Layer 9 of a small transformer language model trained on English Wikipedia (12 layers, counted from 0, width 96).
Take only the direct path to the model's output, skipping the later layers: a vector added to the residual stream pushes a token's score in proportion to its dot product with that token's output vector.

Output vectors of the tokens that the questions are about. A number n stands for (n - 128) times 0.012.
"2)": 138, 129, 155, 89, 155, 131, 154, 115, 100, 81, 132, 135, 112, 103, 104, 127, 139, 87, 150, 104, 87, 131, 134, 106, 86, 114, 184, 117, 124, 124, 146, 96, 164, 110, 139, 127, 123, 81, 102, 181, 116, 153, 111, 73, 103, 157, 115, 166, 93, 129, 128, 123, 124, 141, 148, 97, 121, 165, 142, 141, 126, 137, 103, 169, 133, 73, 125, 184, 72, 177, 145, 113, 176, 105, 116, 118, 176, 149, 111, 122, 97, 144, 185, 176, 98, 184, 91, 136, 146, 167, 166, 100, 121, 115, 127, 142
" was": 128, 138, 101, 151, 110, 175, 167, 136, 164, 110, 128, 142, 83, 135, 107, 131, 116, 112, 136, 144, 99, 126, 110, 134, 110, 153, 118, 96, 141, 159, 104, 103, 121, 150, 127, 166, 167, 134, 108, 108, 142, 127, 122, 124, 139, 117, 124, 102, 128, 96, 121, 125, 121, 146, 158, 125, 178, 129, 123, 162, 157, 131, 107, 101, 126, 102, 131, 129, 94, 137, 85, 107, 132, 125, 125, 151, 121, 121, 119, 103, 167, 154, 145, 121, 148, 137, 146, 119, 96, 103, 131, 112, 150, 133, 155, 105
"ately": 112, 104, 146, 141, 184, 181, 200, 66, 100, 84, 179, 182, 92, 94, 138, 140, 62, 115, 150, 107, 97, 177, 110, 122, 87, 97, 129, 80, 114, 142, 124, 28, 133, 173, 99, 152, 100, 126, 121, 196, 104, 55, 146, 98, 68, 191, 107, 144, 123, 114, 118, 157, 115, 80, 148, 146, 141, 151, 110, 128, 101, 112, 81, 177, 59, 137, 107, 207, 72, 227, 67, 112, 171, 98, 202, 131, 177, 248, 162, 156, 93, 179, 190, 149, 77, 130, 68, 126, 31, 193, 150, 130, 102, 101, 166, 170
" (born": 156, 198, 94, 81, 64, 144, 131, 101, 74, 80, 146, 184, 88, 103, 116, 119, 142, 94, 193, 154, 144, 129, 90, 127, 96, 196, 140, 126, 129, 142, 118, 94, 114, 153, 136, 190, 91, 113, 98, 185, 111, 109, 141, 137, 70, 162, 114, 133, 92, 180, 108, 131, 87, 135, 150, 108, 173, 94, 153, 150, 150, 166, 102, 129, 129, 129, 115, 147, 88, 146, 166, 152, 126, 102, 157, 117, 163, 150, 120, 111, 136, 137, 139, 150, 88, 150, 73, 159, 93, 132, 118, 79, 134, 121, 148, 149
" born": 105, 204, 140, 110, 102, 126, 138, 83, 87, 73, 133, 173, 113, 94, 137, 154, 122, 138, 195, 137, 128, 155, 143, 129, 91, 175, 161, 109, 116, 108, 117, 61, 90, 176, 139, 194, 87, 173, 100, 209, 125, 117, 108, 144, 79, 121, 70, 153, 83, 162, 124, 180, 79, 108, 129, 85, 129, 126, 122, 123, 155, 141, 111, 117, 103, 145, 95, 185, 92, 195, 141, 173, 122, 106, 126, 107, 114, 129, 127, 94, 139, 175, 171, 155, 49, 135, 90, 101, 93, 186, 152, 90, 132, 129, 159, 162
"ached": 132, 144, 192, 121, 131, 175, 134, 90, 105, 91, 120, 212, 77, 100, 87, 111, 126, 80, 148, 103, 138, 138, 148, 107, 92, 161, 143, 146, 103, 118, 105, 83, 169, 113, 167, 154, 162, 75, 94, 142, 98, 100, 85, 85, 78, 149, 122, 118, 93, 160, 87, 142, 126, 134, 139, 164, 115, 134, 95, 126, 118, 139, 161, 172, 136, 119, 125, 206, 60, 185, 99, 138, 142, 94, 189, 112, 131, 107, 142, 101, 114, 161, 179, 169, 129, 162, 99, 123, 113, 130, 128, 142, 136, 142, 135, 162
"ire": 137, 107, 151, 102, 83, 82, 159, 136, 92, 96, 136, 150, 74, 121, 162, 109, 123, 95, 171, 133, 74, 165, 110, 89, 134, 168, 123, 139, 101, 144, 168, 95, 151, 124, 160, 101, 164, 159, 133, 212, 143, 127, 136, 132, 143, 180, 146, 103, 109, 101, 110, 135, 162, 124, 122, 165, 93, 142, 105, 106, 155, 100, 83, 148, 144, 104, 119, 141, 84, 139, 121, 169, 148, 123, 150, 76, 142, 131, 118, 178, 133, 136, 182, 150, 136, 123, 104, 111, 63, 114, 108, 106, 124, 83, 144, 178
"s,": 101, 168, 123, 114, 161, 140, 142, 184, 96, 112, 160, 155, 129, 108, 128, 85, 120, 130, 94, 118, 105, 122, 108, 152, 84, 160, 130, 128, 137, 154, 120, 124, 170, 148, 104, 172, 118, 122, 109, 100, 127, 136, 161, 159, 141, 149, 91, 133, 117, 85, 123, 167, 100, 92, 123, 177, 151, 107, 101, 110, 174, 169, 136, 156, 108, 123, 124, 88, 62, 135, 119, 109, 121, 150, 148, 121, 199, 143, 102, 101, 135, 114, 184, 122, 80, 154, 149, 170, 135, 105, 79, 111, 121, 97, 150, 112
"-s": 143, 143, 148, 104, 131, 110, 130, 134, 119, 106, 115, 168, 93, 116, 111, 114, 179, 133, 141, 145, 138, 115, 97, 134, 98, 176, 137, 127, 103, 116, 106, 121, 121, 119, 164, 151, 119, 101, 141, 123, 119, 93, 126, 107, 101, 157, 123, 129, 79, 99, 113, 144, 135, 82, 163, 165, 148, 92, 112, 110, 133, 179, 139, 130, 126, 123, 125, 194, 101, 131, 124, 113, 117, 146, 155, 118, 132, 149, 101, 148, 143, 150, 183, 132, 104, 125, 99, 124, 130, 117, 138, 139, 101, 147, 144, 144
" one": 127, 146, 141, 130, 119, 129, 104, 127, 129, 85, 114, 142, 110, 122, 139, 132, 118, 132, 158, 136, 123, 151, 142, 141, 90, 123, 152, 108, 101, 106, 109, 93, 119, 115, 146, 142, 108, 92, 113, 157, 133, 137, 112, 146, 128, 115, 87, 89, 137, 158, 80, 141, 124, 117, 126, 115, 148, 139, 116, 110, 134, 141, 143, 121, 102, 122, 136, 186, 128, 165, 104, 151, 131, 138, 149, 144, 138, 141, 103, 112, 140, 165, 167, 131, 100, 157, 136, 152, 77, 123, 132, 130, 111, 108, 181, 159

Output weights of attention head 0. The head adds the sum of these rows, row i times number i of z. A number n stands for (n - 128) times 0.0018.
o0: 149, 85, 89, 150, 171, 92, 224, 135, 136, 196, 117, 136, 136, 143, 146, 103, 141, 133, 128, 159, 115, 110, 121, 126, 136, 168, 131, 168, 143, 181, 84, 130, 146, 150, 82, 91, 117, 164, 84, 23, 145, 119, 167, 110, 131, 129, 179, 172, 74, 130, 152, 123, 156, 127, 155, 106, 111, 132, 151, 117, 109, 139, 106, 158, 167, 95, 70, 55, 128, 148, 141, 114, 75, 135, 121, 153, 112, 105, 150, 80, 143, 81, 166, 88, 193, 137, 148, 88, 154, 125, 118, 109, 51, 183, 96, 102
o1: 71, 105, 150, 144, 166, 141, 130, 153, 123, 67, 121, 108, 100, 123, 180, 126, 99, 149, 152, 206, 186, 100, 162, 97, 95, 133, 162, 64, 51, 151, 127, 126, 135, 95, 109, 93, 175, 117, 130, 98, 153, 191, 136, 133, 112, 115, 113, 115, 129, 110, 47, 164, 165, 100, 146, 117, 182, 175, 154, 109, 99, 168, 105, 143, 121, 143, 132, 139, 143, 96, 39, 177, 135, 108, 183, 182, 117, 98, 133, 50, 68, 124, 229, 86, 105, 151, 163, 146, 117, 154, 98, 102, 147, 104, 168, 144
o2: 96, 138, 152, 109, 141, 146, 157, 84, 153, 106, 112, 146, 119, 114, 96, 131, 180, 187, 207, 167, 166, 137, 71, 107, 126, 117, 145, 146, 100, 85, 138, 56, 109, 114, 129, 101, 128, 132, 126, 99, 139, 106, 125, 129, 94, 94, 182, 178, 195, 97, 123, 168, 122, 119, 115, 148, 140, 128, 143, 162, 28, 176, 89, 140, 155, 174, 135, 124, 137, 101, 142, 155, 133, 154, 159, 124, 155, 98, 103, 94, 149, 91, 126, 118, 123, 118, 42, 78, 141, 134, 126, 205, 104, 120, 105, 137
o3: 129, 148, 54, 118, 146, 135, 79, 134, 129, 133, 69, 154, 75, 151, 123, 130, 85, 104, 110, 129, 149, 141, 90, 74, 123, 125, 133, 162, 157, 136, 129, 60, 136, 125, 163, 125, 116, 91, 113, 95, 188, 166, 136, 118, 92, 155, 139, 81, 157, 118, 104, 155, 98, 154, 85, 125, 151, 187, 80, 153, 177, 109, 159, 157, 133, 125, 110, 105, 139, 143, 137, 143, 133, 143, 156, 192, 139, 197, 173, 152, 140, 66, 88, 125, 134, 108, 140, 140, 131, 148, 133, 110, 150, 78, 157, 99
o4: 103, 175, 152, 121, 140, 95, 96, 127, 154, 133, 102, 92, 152, 159, 136, 110, 148, 188, 179, 115, 115, 153, 116, 62, 150, 122, 109, 125, 169, 159, 165, 94, 170, 159, 117, 147, 129, 79, 134, 94, 160, 124, 89, 95, 179, 148, 161, 123, 130, 144, 63, 171, 126, 162, 92, 196, 109, 199, 107, 104, 156, 134, 125, 101, 108, 87, 155, 102, 97, 159, 124, 128, 126, 108, 127, 118, 147, 107, 113, 96, 135, 142, 190, 91, 90, 124, 25, 129, 141, 173, 140, 87, 170, 95, 74, 142
o5: 98, 99, 173, 130, 182, 79, 96, 109, 158, 132, 78, 144, 108, 150, 152, 156, 86, 137, 103, 103, 116, 136, 148, 104, 114, 110, 161, 159, 88, 160, 62, 115, 109, 83, 139, 113, 173, 140, 184, 158, 125, 121, 138, 156, 115, 104, 60, 82, 139, 121, 164, 160, 190, 130, 154, 95, 115, 198, 113, 151, 153, 144, 102, 104, 125, 117, 194, 167, 91, 125, 157, 118, 126, 104, 124, 123, 150, 104, 130, 142, 123, 133, 153, 157, 95, 90, 113, 189, 77, 112, 109, 146, 108, 161, 130, 118
o6: 132, 103, 168, 136, 117, 151, 163, 146, 52, 190, 90, 160, 110, 121, 50, 97, 138, 96, 169, 124, 125, 103, 91, 190, 156, 148, 110, 136, 159, 156, 118, 176, 125, 169, 124, 89, 86, 124, 140, 180, 122, 133, 113, 144, 111, 144, 119, 126, 117, 155, 118, 94, 128, 107, 174, 109, 134, 121, 92, 129, 134, 121, 126, 142, 120, 142, 151, 153, 137, 142, 140, 138, 53, 114, 171, 182, 107, 76, 128, 169, 87, 125, 144, 80, 134, 143, 101, 92, 70, 156, 89, 152, 189, 111, 126, 137
o7: 153, 152, 85, 123, 82, 142, 188, 77, 110, 123, 101, 109, 191, 167, 150, 141, 114, 142, 157, 88, 118, 132, 133, 154, 105, 108, 141, 130, 100, 141, 139, 89, 75, 167, 134, 106, 168, 110, 101, 93, 137, 112, 160, 159, 112, 125, 139, 112, 110, 160, 72, 94, 170, 156, 78, 110, 153, 117, 117, 167, 125, 63, 57, 110, 150, 78, 140, 114, 147, 173, 85, 180, 183, 131, 128, 129, 129, 120, 97, 117, 189, 175, 205, 118, 95, 188, 174, 55, 39, 86, 128, 166, 149, 170, 137, 154
o8: 158, 101, 141, 145, 107, 94, 61, 81, 100, 70, 152, 161, 91, 61, 147, 134, 156, 132, 168, 124, 155, 149, 72, 125, 153, 106, 146, 158, 91, 103, 160, 156, 141, 153, 102, 146, 158, 169, 124, 130, 153, 99, 116, 159, 68, 109, 138, 92, 155, 154, 162, 137, 110, 166, 128, 154, 166, 173, 171, 153, 172, 101, 120, 132, 151, 89, 74, 123, 118, 73, 102, 178, 52, 126, 97, 198, 158, 116, 132, 81, 97, 97, 122, 157, 162, 145, 163, 120, 30, 131, 94, 98, 97, 168, 190, 172
o9: 160, 136, 147, 109, 180, 93, 154, 161, 60, 136, 113, 162, 129, 83, 140, 121, 125, 85, 118, 116, 168, 49, 141, 134, 171, 160, 96, 133, 87, 179, 95, 173, 182, 129, 78, 165, 112, 108, 136, 81, 129, 140, 104, 87, 61, 134, 165, 119, 92, 93, 117, 104, 186, 120, 127, 106, 108, 115, 88, 139, 90, 156, 89, 61, 166, 116, 156, 103, 80, 135, 146, 139, 148, 134, 104, 128, 128, 128, 120, 166, 81, 115, 116, 140, 177, 124, 137, 247, 161, 173, 131, 197, 99, 132, 184, 149
o10: 47, 109, 106, 157, 184, 101, 101, 144, 88, 125, 164, 158, 100, 110, 115, 118, 166, 91, 152, 135, 129, 134, 100, 109, 94, 118, 136, 149, 113, 127, 207, 118, 71, 145, 172, 188, 87, 98, 183, 129, 56, 140, 117, 107, 143, 142, 139, 95, 89, 87, 105, 112, 142, 164, 124, 208, 160, 187, 90, 137, 137, 155, 179, 192, 110, 131, 108, 141, 67, 127, 114, 162, 61, 174, 86, 125, 141, 100, 144, 139, 109, 92, 133, 206, 133, 80, 199, 129, 102, 128, 68, 104, 123, 179, 169, 108
o11: 143, 83, 120, 127, 125, 154, 106, 124, 118, 153, 139, 154, 111, 134, 77, 117, 106, 97, 132, 142, 87, 83, 151, 111, 71, 116, 171, 134, 170, 158, 131, 89, 145, 174, 127, 155, 139, 98, 130, 161, 112, 147, 113, 136, 187, 144, 111, 171, 115, 152, 66, 151, 90, 184, 122, 100, 132, 91, 202, 103, 124, 73, 139, 134, 145, 143, 148, 107, 98, 85, 227, 193, 102, 121, 124, 146, 120, 150, 116, 80, 133, 137, 68, 125, 132, 138, 192, 163, 124, 143, 65, 165, 166, 93, 87, 89
o12: 190, 117, 169, 97, 114, 121, 101, 135, 132, 177, 162, 188, 157, 152, 140, 111, 177, 210, 79, 99, 109, 109, 98, 92, 135, 142, 119, 167, 107, 106, 128, 171, 73, 63, 135, 71, 139, 136, 123, 95, 83, 123, 137, 81, 125, 123, 120, 153, 151, 113, 92, 156, 185, 150, 82, 144, 112, 72, 165, 84, 141, 167, 136, 127, 114, 153, 142, 86, 85, 67, 185, 139, 136, 134, 108, 116, 101, 116, 131, 173, 85, 115, 158, 130, 162, 117, 172, 105, 184, 136, 90, 75, 149, 151, 126, 176
o13: 130, 153, 110, 125, 103, 111, 154, 116, 124, 108, 115, 154, 130, 125, 100, 188, 127, 47, 169, 173, 199, 112, 71, 160, 88, 227, 110, 159, 157, 106, 174, 162, 111, 131, 154, 123, 135, 93, 145, 111, 88, 124, 113, 127, 90, 124, 143, 167, 103, 112, 145, 140, 100, 155, 152, 156, 134, 103, 136, 105, 137, 135, 111, 158, 85, 101, 103, 111, 110, 141, 144, 161, 143, 151, 153, 95, 141, 138, 110, 127, 136, 141, 97, 150, 81, 53, 51, 172, 136, 174, 132, 102, 127, 150, 134, 90
o14: 127, 188, 133, 160, 136, 164, 99, 100, 109, 166, 117, 174, 154, 130, 90, 84, 98, 118, 138, 170, 112, 120, 73, 113, 89, 148, 117, 137, 96, 131, 109, 139, 52, 159, 124, 186, 180, 162, 145, 102, 51, 121, 149, 143, 125, 121, 95, 209, 117, 103, 134, 114, 101, 156, 104, 97, 129, 118, 115, 170, 102, 116, 135, 128, 138, 128, 151, 137, 110, 212, 82, 123, 160, 99, 137, 137, 179, 62, 147, 161, 196, 128, 91, 91, 78, 160, 154, 97, 142, 149, 116, 112, 178, 46, 135, 142
o15: 165, 137, 165, 75, 148, 138, 126, 101, 77, 148, 123, 115, 164, 128, 126, 63, 40, 159, 115, 141, 156, 163, 173, 161, 100, 85, 115, 135, 97, 95, 135, 172, 104, 175, 143, 76, 163, 144, 163, 167, 195, 126, 150, 151, 113, 91, 73, 189, 137, 137, 110, 87, 92, 133, 96, 98, 154, 134, 115, 125, 103, 85, 107, 138, 69, 144, 127, 120, 197, 172, 148, 156, 129, 90, 166, 123, 167, 137, 146, 118, 143, 91, 126, 147, 155, 91, 181, 137, 130, 95, 176, 171, 50, 133, 42, 98
o16: 189, 111, 123, 141, 152, 137, 131, 160, 117, 75, 93, 128, 137, 175, 91, 129, 152, 140, 148, 139, 118, 140, 104, 130, 54, 135, 140, 141, 170, 143, 106, 73, 80, 106, 112, 197, 135, 157, 164, 131, 165, 163, 125, 158, 93, 161, 147, 126, 90, 127, 132, 200, 78, 96, 134, 120, 135, 132, 144, 142, 179, 115, 42, 162, 138, 166, 73, 188, 114, 115, 107, 87, 189, 80, 120, 157, 135, 86, 119, 137, 107, 115, 102, 106, 172, 56, 82, 160, 133, 45, 117, 151, 183, 140, 119, 122
o17: 130, 100, 130, 114, 97, 104, 113, 168, 118, 147, 124, 111, 108, 184, 97, 148, 193, 145, 154, 106, 199, 130, 13, 91, 127, 147, 174, 92, 97, 94, 116, 124, 148, 126, 183, 108, 177, 108, 174, 114, 135, 167, 117, 130, 138, 117, 72, 88, 135, 54, 119, 146, 127, 83, 181, 97, 44, 69, 121, 84, 105, 184, 175, 131, 114, 138, 158, 187, 140, 143, 131, 92, 137, 112, 126, 115, 74, 158, 132, 221, 162, 232, 118, 89, 167, 151, 131, 159, 127, 83, 131, 124, 139, 105, 105, 125
o18: 159, 154, 168, 94, 144, 141, 103, 116, 137, 94, 73, 166, 102, 188, 86, 112, 122, 135, 129, 115, 54, 112, 152, 99, 158, 131, 164, 134, 167, 145, 136, 146, 179, 135, 93, 131, 126, 163, 92, 144, 128, 130, 200, 161, 174, 118, 101, 130, 105, 97, 106, 137, 112, 92, 158, 122, 121, 74, 200, 87, 102, 113, 106, 89, 175, 148, 104, 114, 103, 100, 135, 95, 132, 122, 115, 101, 141, 168, 177, 104, 125, 142, 148, 126, 63, 138, 136, 152, 168, 123, 131, 152, 59, 90, 105, 215
o19: 183, 102, 60, 194, 109, 140, 125, 122, 92, 157, 156, 89, 95, 165, 122, 169, 178, 51, 138, 84, 122, 189, 171, 110, 114, 120, 134, 136, 85, 144, 123, 139, 127, 144, 131, 91, 119, 107, 149, 155, 148, 136, 64, 136, 96, 63, 117, 147, 146, 111, 86, 135, 86, 98, 105, 124, 151, 157, 94, 124, 102, 140, 106, 106, 122, 101, 153, 189, 143, 136, 167, 117, 156, 74, 131, 137, 137, 85, 152, 161, 137, 142, 157, 174, 173, 148, 153, 145, 110, 131, 112, 139, 110, 153, 120, 112
o20: 128, 116, 156, 91, 161, 153, 120, 105, 90, 85, 171, 91, 122, 152, 107, 179, 119, 110, 102, 149, 105, 160, 119, 123, 140, 46, 167, 145, 118, 143, 86, 123, 106, 139, 104, 78, 141, 162, 122, 166, 133, 165, 99, 155, 103, 135, 111, 185, 61, 170, 167, 109, 154, 119, 99, 107, 152, 101, 166, 139, 127, 162, 135, 114, 150, 140, 127, 99, 115, 111, 176, 155, 124, 112, 128, 125, 166, 79, 131, 165, 106, 144, 160, 91, 127, 124, 128, 135, 132, 160, 115, 102, 198, 154, 62, 82
o21: 120, 94, 150, 137, 154, 46, 169, 123, 100, 152, 185, 157, 180, 195, 145, 116, 68, 103, 122, 162, 101, 139, 144, 141, 175, 153, 160, 98, 94, 107, 107, 175, 121, 97, 150, 148, 140, 152, 116, 121, 118, 174, 164, 105, 159, 97, 150, 117, 147, 182, 113, 80, 75, 198, 101, 89, 164, 153, 111, 114, 120, 34, 51, 132, 154, 90, 145, 101, 79, 108, 132, 138, 106, 105, 100, 75, 119, 128, 151, 118, 212, 162, 80, 169, 121, 97, 105, 88, 122, 193, 161, 147, 173, 76, 100, 163
o22: 100, 211, 169, 128, 128, 142, 119, 89, 48, 121, 148, 122, 165, 147, 148, 124, 140, 114, 149, 108, 117, 129, 69, 121, 114, 160, 124, 185, 71, 143, 140, 155, 125, 146, 169, 115, 187, 79, 128, 100, 159, 29, 179, 94, 160, 210, 103, 113, 208, 173, 50, 82, 125, 137, 102, 136, 140, 158, 119, 97, 207, 131, 149, 119, 131, 118, 78, 99, 136, 83, 139, 166, 131, 158, 113, 148, 122, 99, 97, 136, 113, 118, 130, 140, 158, 86, 85, 137, 102, 123, 127, 153, 144, 104, 180, 57
o23: 122, 127, 142, 149, 182, 104, 136, 164, 124, 112, 143, 82, 95, 176, 74, 141, 93, 91, 113, 67, 120, 163, 136, 104, 120, 162, 140, 183, 147, 143, 141, 125, 106, 187, 128, 156, 177, 83, 160, 125, 138, 134, 117, 105, 114, 139, 153, 115, 153, 158, 185, 35, 78, 195, 145, 114, 103, 100, 167, 119, 77, 135, 140, 168, 94, 102, 98, 113, 109, 102, 177, 147, 200, 124, 82, 80, 115, 146, 40, 129, 128, 187, 171, 167, 157, 148, 169, 129, 77, 141, 163, 124, 44, 101, 91, 117
o24: 86, 155, 98, 92, 132, 180, 159, 163, 99, 181, 119, 195, 99, 74, 98, 118, 113, 128, 100, 162, 124, 181, 113, 89, 117, 80, 157, 177, 87, 107, 129, 143, 125, 177, 114, 101, 121, 163, 91, 113, 168, 75, 81, 62, 127, 113, 171, 169, 120, 166, 173, 93, 134, 176, 149, 125, 135, 169, 84, 152, 147, 166, 107, 48, 120, 94, 96, 158, 131, 138, 165, 145, 111, 71, 147, 141, 111, 124, 138, 107, 90, 141, 197, 181, 124, 136, 131, 103, 121, 177, 94, 61, 190, 72, 156, 148
o25: 109, 140, 79, 102, 112, 92, 155, 115, 149, 139, 106, 187, 103, 142, 121, 112, 121, 174, 131, 171, 172, 126, 124, 168, 80, 102, 112, 144, 178, 132, 60, 176, 101, 167, 133, 142, 107, 157, 210, 112, 185, 99, 69, 123, 134, 148, 107, 75, 132, 92, 184, 154, 75, 131, 84, 96, 178, 44, 116, 122, 62, 103, 142, 72, 116, 104, 143, 87, 146, 123, 117, 107, 177, 133, 120, 64, 149, 91, 112, 137, 209, 154, 153, 141, 149, 156, 146, 130, 111, 171, 111, 150, 161, 182, 142, 116
o26: 105, 116, 71, 119, 106, 82, 164, 157, 112, 89, 89, 92, 112, 192, 168, 164, 106, 154, 112, 133, 154, 76, 166, 169, 138, 121, 210, 176, 135, 81, 148, 85, 72, 145, 133, 96, 175, 136, 121, 123, 93, 157, 119, 155, 116, 161, 187, 114, 129, 163, 74, 128, 84, 108, 148, 119, 83, 122, 110, 174, 109, 79, 94, 117, 159, 178, 131, 112, 78, 180, 114, 137, 137, 181, 149, 136, 92, 105, 111, 197, 131, 105, 158, 141, 130, 119, 178, 121, 119, 150, 45, 171, 132, 108, 115, 132
o27: 99, 120, 110, 97, 153, 113, 78, 90, 138, 120, 201, 147, 106, 141, 187, 150, 116, 115, 107, 114, 68, 116, 142, 86, 81, 136, 142, 154, 144, 122, 169, 56, 112, 199, 113, 139, 151, 180, 146, 160, 106, 190, 150, 141, 168, 207, 119, 128, 133, 126, 115, 120, 120, 130, 129, 147, 110, 112, 156, 189, 81, 66, 77, 167, 82, 107, 87, 149, 146, 145, 210, 92, 91, 72, 111, 122, 152, 92, 153, 157, 143, 144, 106, 133, 170, 97, 55, 100, 118, 146, 117, 136, 124, 193, 131, 112
o28: 149, 119, 64, 108, 104, 141, 155, 162, 133, 141, 147, 157, 153, 148, 123, 118, 92, 132, 93, 162, 199, 102, 146, 89, 137, 99, 158, 113, 143, 158, 176, 119, 97, 127, 121, 131, 91, 167, 178, 89, 114, 128, 192, 52, 142, 99, 150, 67, 132, 139, 115, 155, 117, 110, 160, 105, 124, 63, 97, 153, 162, 115, 134, 105, 142, 131, 153, 99, 148, 148, 133, 136, 83, 93, 130, 194, 108, 167, 115, 134, 106, 163, 145, 82, 97, 91, 150, 131, 96, 125, 97, 180, 177, 138, 111, 114
o29: 119, 114, 168, 110, 147, 179, 112, 124, 92, 174, 181, 143, 102, 141, 128, 129, 144, 128, 72, 173, 126, 148, 159, 132, 133, 123, 160, 106, 165, 121, 73, 70, 114, 86, 137, 124, 77, 151, 118, 103, 94, 99, 118, 133, 178, 68, 99, 138, 111, 155, 148, 126, 92, 110, 108, 186, 159, 139, 125, 124, 100, 144, 82, 130, 120, 111, 140, 91, 162, 142, 124, 89, 155, 78, 154, 120, 83, 173, 88, 156, 155, 134, 129, 160, 153, 140, 139, 156, 149, 111, 103, 158, 160, 119, 117, 143
o30: 173, 93, 151, 124, 134, 78, 164, 114, 106, 92, 131, 145, 104, 155, 144, 97, 111, 121, 61, 159, 180, 86, 47, 111, 96, 164, 178, 170, 116, 123, 135, 150, 122, 136, 112, 100, 128, 147, 122, 135, 82, 135, 161, 214, 83, 128, 147, 117, 142, 130, 126, 131, 125, 124, 116, 176, 144, 177, 90, 129, 79, 103, 186, 176, 151, 152, 87, 105, 101, 185, 142, 128, 157, 170, 189, 81, 80, 98, 139, 160, 114, 149, 176, 84, 109, 117, 94, 101, 135, 126, 112, 152, 168, 130, 64, 92
o31: 116, 122, 133, 179, 148, 90, 107, 119, 139, 114, 125, 99, 86, 110, 118, 107, 146, 116, 139, 140, 70, 151, 174, 111, 141, 168, 48, 178, 164, 156, 154, 117, 129, 138, 100, 170, 110, 108, 149, 129, 139, 178, 88, 153, 115, 72, 57, 103, 161, 110, 122, 153, 193, 148, 125, 96, 116, 125, 210, 201, 127, 110, 162, 63, 120, 159, 107, 123, 165, 162, 151, 143, 197, 115, 53, 136, 82, 105, 155, 105, 143, 125, 111, 54, 142, 160, 81, 133, 154, 171, 121, 51, 119, 172, 170, 61

Each question shows a token from some text and the vector z that the head gathered there. A number n stands for (n - 128) times 0.032.

"u": 116, 110, 127, 116, 155, 166, 139, 171, 117, 140, 95, 55, 125, 146, 108, 132, 133, 170, 115, 125, 144, 161, 123, 135, 148, 137, 158, 165, 88, 71, 148, 146
Which of these tokens does it push up most? "ire"

" with": 124, 131, 134, 119, 127, 125, 129, 143, 125, 127, 121, 132, 118, 130, 124, 116, 120, 137, 116, 126, 112, 112, 118, 123, 117, 142, 126, 122, 113, 126, 138, 140
Pushed down most: "2)"

" can": 138, 131, 139, 127, 118, 122, 134, 139, 122, 124, 125, 135, 105, 133, 133, 129, 120, 132, 119, 128, 121, 124, 117, 137, 132, 143, 132, 131, 124, 132, 137, 129
Which of these tokens does it push up most? "ately"

"ed": 139, 178, 178, 131, 140, 99, 146, 193, 100, 105, 135, 120, 126, 128, 175, 130, 99, 131, 111, 154, 144, 132, 105, 118, 160, 134, 169, 85, 90, 148, 159, 122
Which of these tokens does it push up most? "ached"

".": 131, 113, 135, 126, 138, 115, 123, 136, 127, 118, 127, 142, 109, 135, 139, 137, 136, 125, 122, 130, 118, 123, 131, 161, 108, 127, 146, 128, 111, 138, 134, 134
Pushed down most: "-s"

"s,": 127, 126, 135, 123, 131, 131, 127, 145, 114, 122, 124, 146, 111, 141, 121, 126, 137, 140, 115, 139, 115, 105, 131, 138, 114, 127, 140, 125, 119, 133, 124, 129
Which of these tokens does it push up most? " one"

" director": 131, 120, 134, 119, 119, 132, 130, 132, 119, 126, 123, 141, 116, 133, 122, 122, 128, 130, 120, 130, 122, 120, 120, 137, 124, 135, 131, 124, 119, 127, 128, 130
Which three tokens does it push up most, strongest first? " was", "-s", "2)"

" S": 135, 107, 147, 118, 126, 122, 129, 131, 123, 132, 125, 139, 109, 138, 128, 130, 129, 126, 127, 146, 116, 114, 126, 139, 129, 137, 135, 137, 111, 132, 138, 143
Which two tokens does it push up most, strongest first? " (born", " born"

" other": 119, 135, 125, 122, 120, 133, 134, 147, 125, 128, 120, 122, 116, 131, 120, 133, 115, 135, 111, 130, 132, 120, 122, 129, 120, 146, 123, 116, 122, 126, 131, 137
Which two tokens does it push up most, strongest first? " one", " was"

")": 136, 112, 139, 120, 123, 128, 127, 125, 114, 131, 125, 139, 102, 136, 130, 126, 131, 118, 125, 139, 130, 116, 123, 142, 146, 135, 133, 136, 107, 133, 126, 131
Pushed down most: " one"

"sh": 102, 136, 143, 125, 165, 170, 183, 153, 139, 174, 156, 125, 136, 101, 139, 93, 109, 129, 118, 145, 126, 163, 151, 141, 134, 159, 120, 115, 140, 148, 124, 102
Which of these tokens does it push up most? "ached"

" his": 139, 129, 131, 119, 114, 119, 129, 139, 114, 128, 122, 143, 127, 107, 128, 134, 119, 140, 110, 128, 122, 136, 122, 129, 123, 137, 138, 123, 120, 119, 139, 126
Pushed down most: " (born"

"4.": 132, 122, 127, 117, 130, 124, 123, 128, 118, 136, 130, 144, 112, 139, 123, 125, 130, 128, 122, 133, 123, 112, 124, 144, 137, 136, 130, 124, 108, 136, 124, 127
Which three tokens does it push up most, strongest first? "2)", "ached", " (born"

" a": 131, 124, 132, 112, 117, 129, 124, 144, 117, 132, 111, 135, 103, 144, 119, 126, 134, 144, 116, 142, 116, 124, 114, 138, 130, 147, 135, 124, 111, 127, 129, 136
Which two tokens does it push up most, strongest first? " was", " born"

"ived": 124, 127, 134, 120, 130, 127, 132, 140, 129, 126, 124, 139, 114, 141, 131, 123, 119, 131, 126, 126, 123, 119, 124, 130, 128, 141, 117, 119, 116, 121, 133, 139
Which of these tokens does it push up most? " born"

" and": 133, 128, 126, 119, 119, 125, 131, 141, 126, 114, 128, 146, 114, 132, 121, 121, 114, 138, 118, 119, 120, 135, 119, 147, 121, 152, 126, 118, 126, 116, 125, 133
Which three tokens does it push up most, strongest first? " was", " one", " born"

" being": 143, 129, 126, 130, 125, 121, 124, 150, 133, 117, 127, 122, 107, 143, 133, 96, 127, 136, 114, 130, 111, 121, 122, 133, 124, 148, 133, 129, 116, 123, 133, 139
Pushed down most: "2)"

"ay": 134, 116, 122, 141, 137, 111, 117, 132, 114, 147, 149, 116, 116, 129, 136, 91, 142, 129, 140, 92, 138, 102, 139, 129, 109, 140, 126, 129, 128, 155, 142, 108
Which of these tokens does it push up most? "s,"

" that": 136, 130, 139, 125, 117, 125, 132, 136, 125, 125, 125, 137, 107, 134, 132, 130, 122, 130, 121, 134, 121, 123, 115, 134, 129, 136, 128, 127, 121, 133, 134, 128
Which of these tokens does it push up most? "ately"

" two": 124, 130, 140, 116, 129, 111, 125, 148, 119, 125, 119, 122, 123, 133, 131, 124, 122, 128, 111, 125, 124, 118, 121, 117, 112, 149, 127, 133, 107, 126, 143, 142
Pushed down most: "2)"

"ing": 121, 137, 136, 121, 119, 126, 119, 140, 128, 124, 134, 128, 131, 124, 137, 115, 135, 136, 131, 112, 128, 122, 120, 120, 117, 150, 127, 131, 133, 124, 127, 136
Pushed down most: "2)"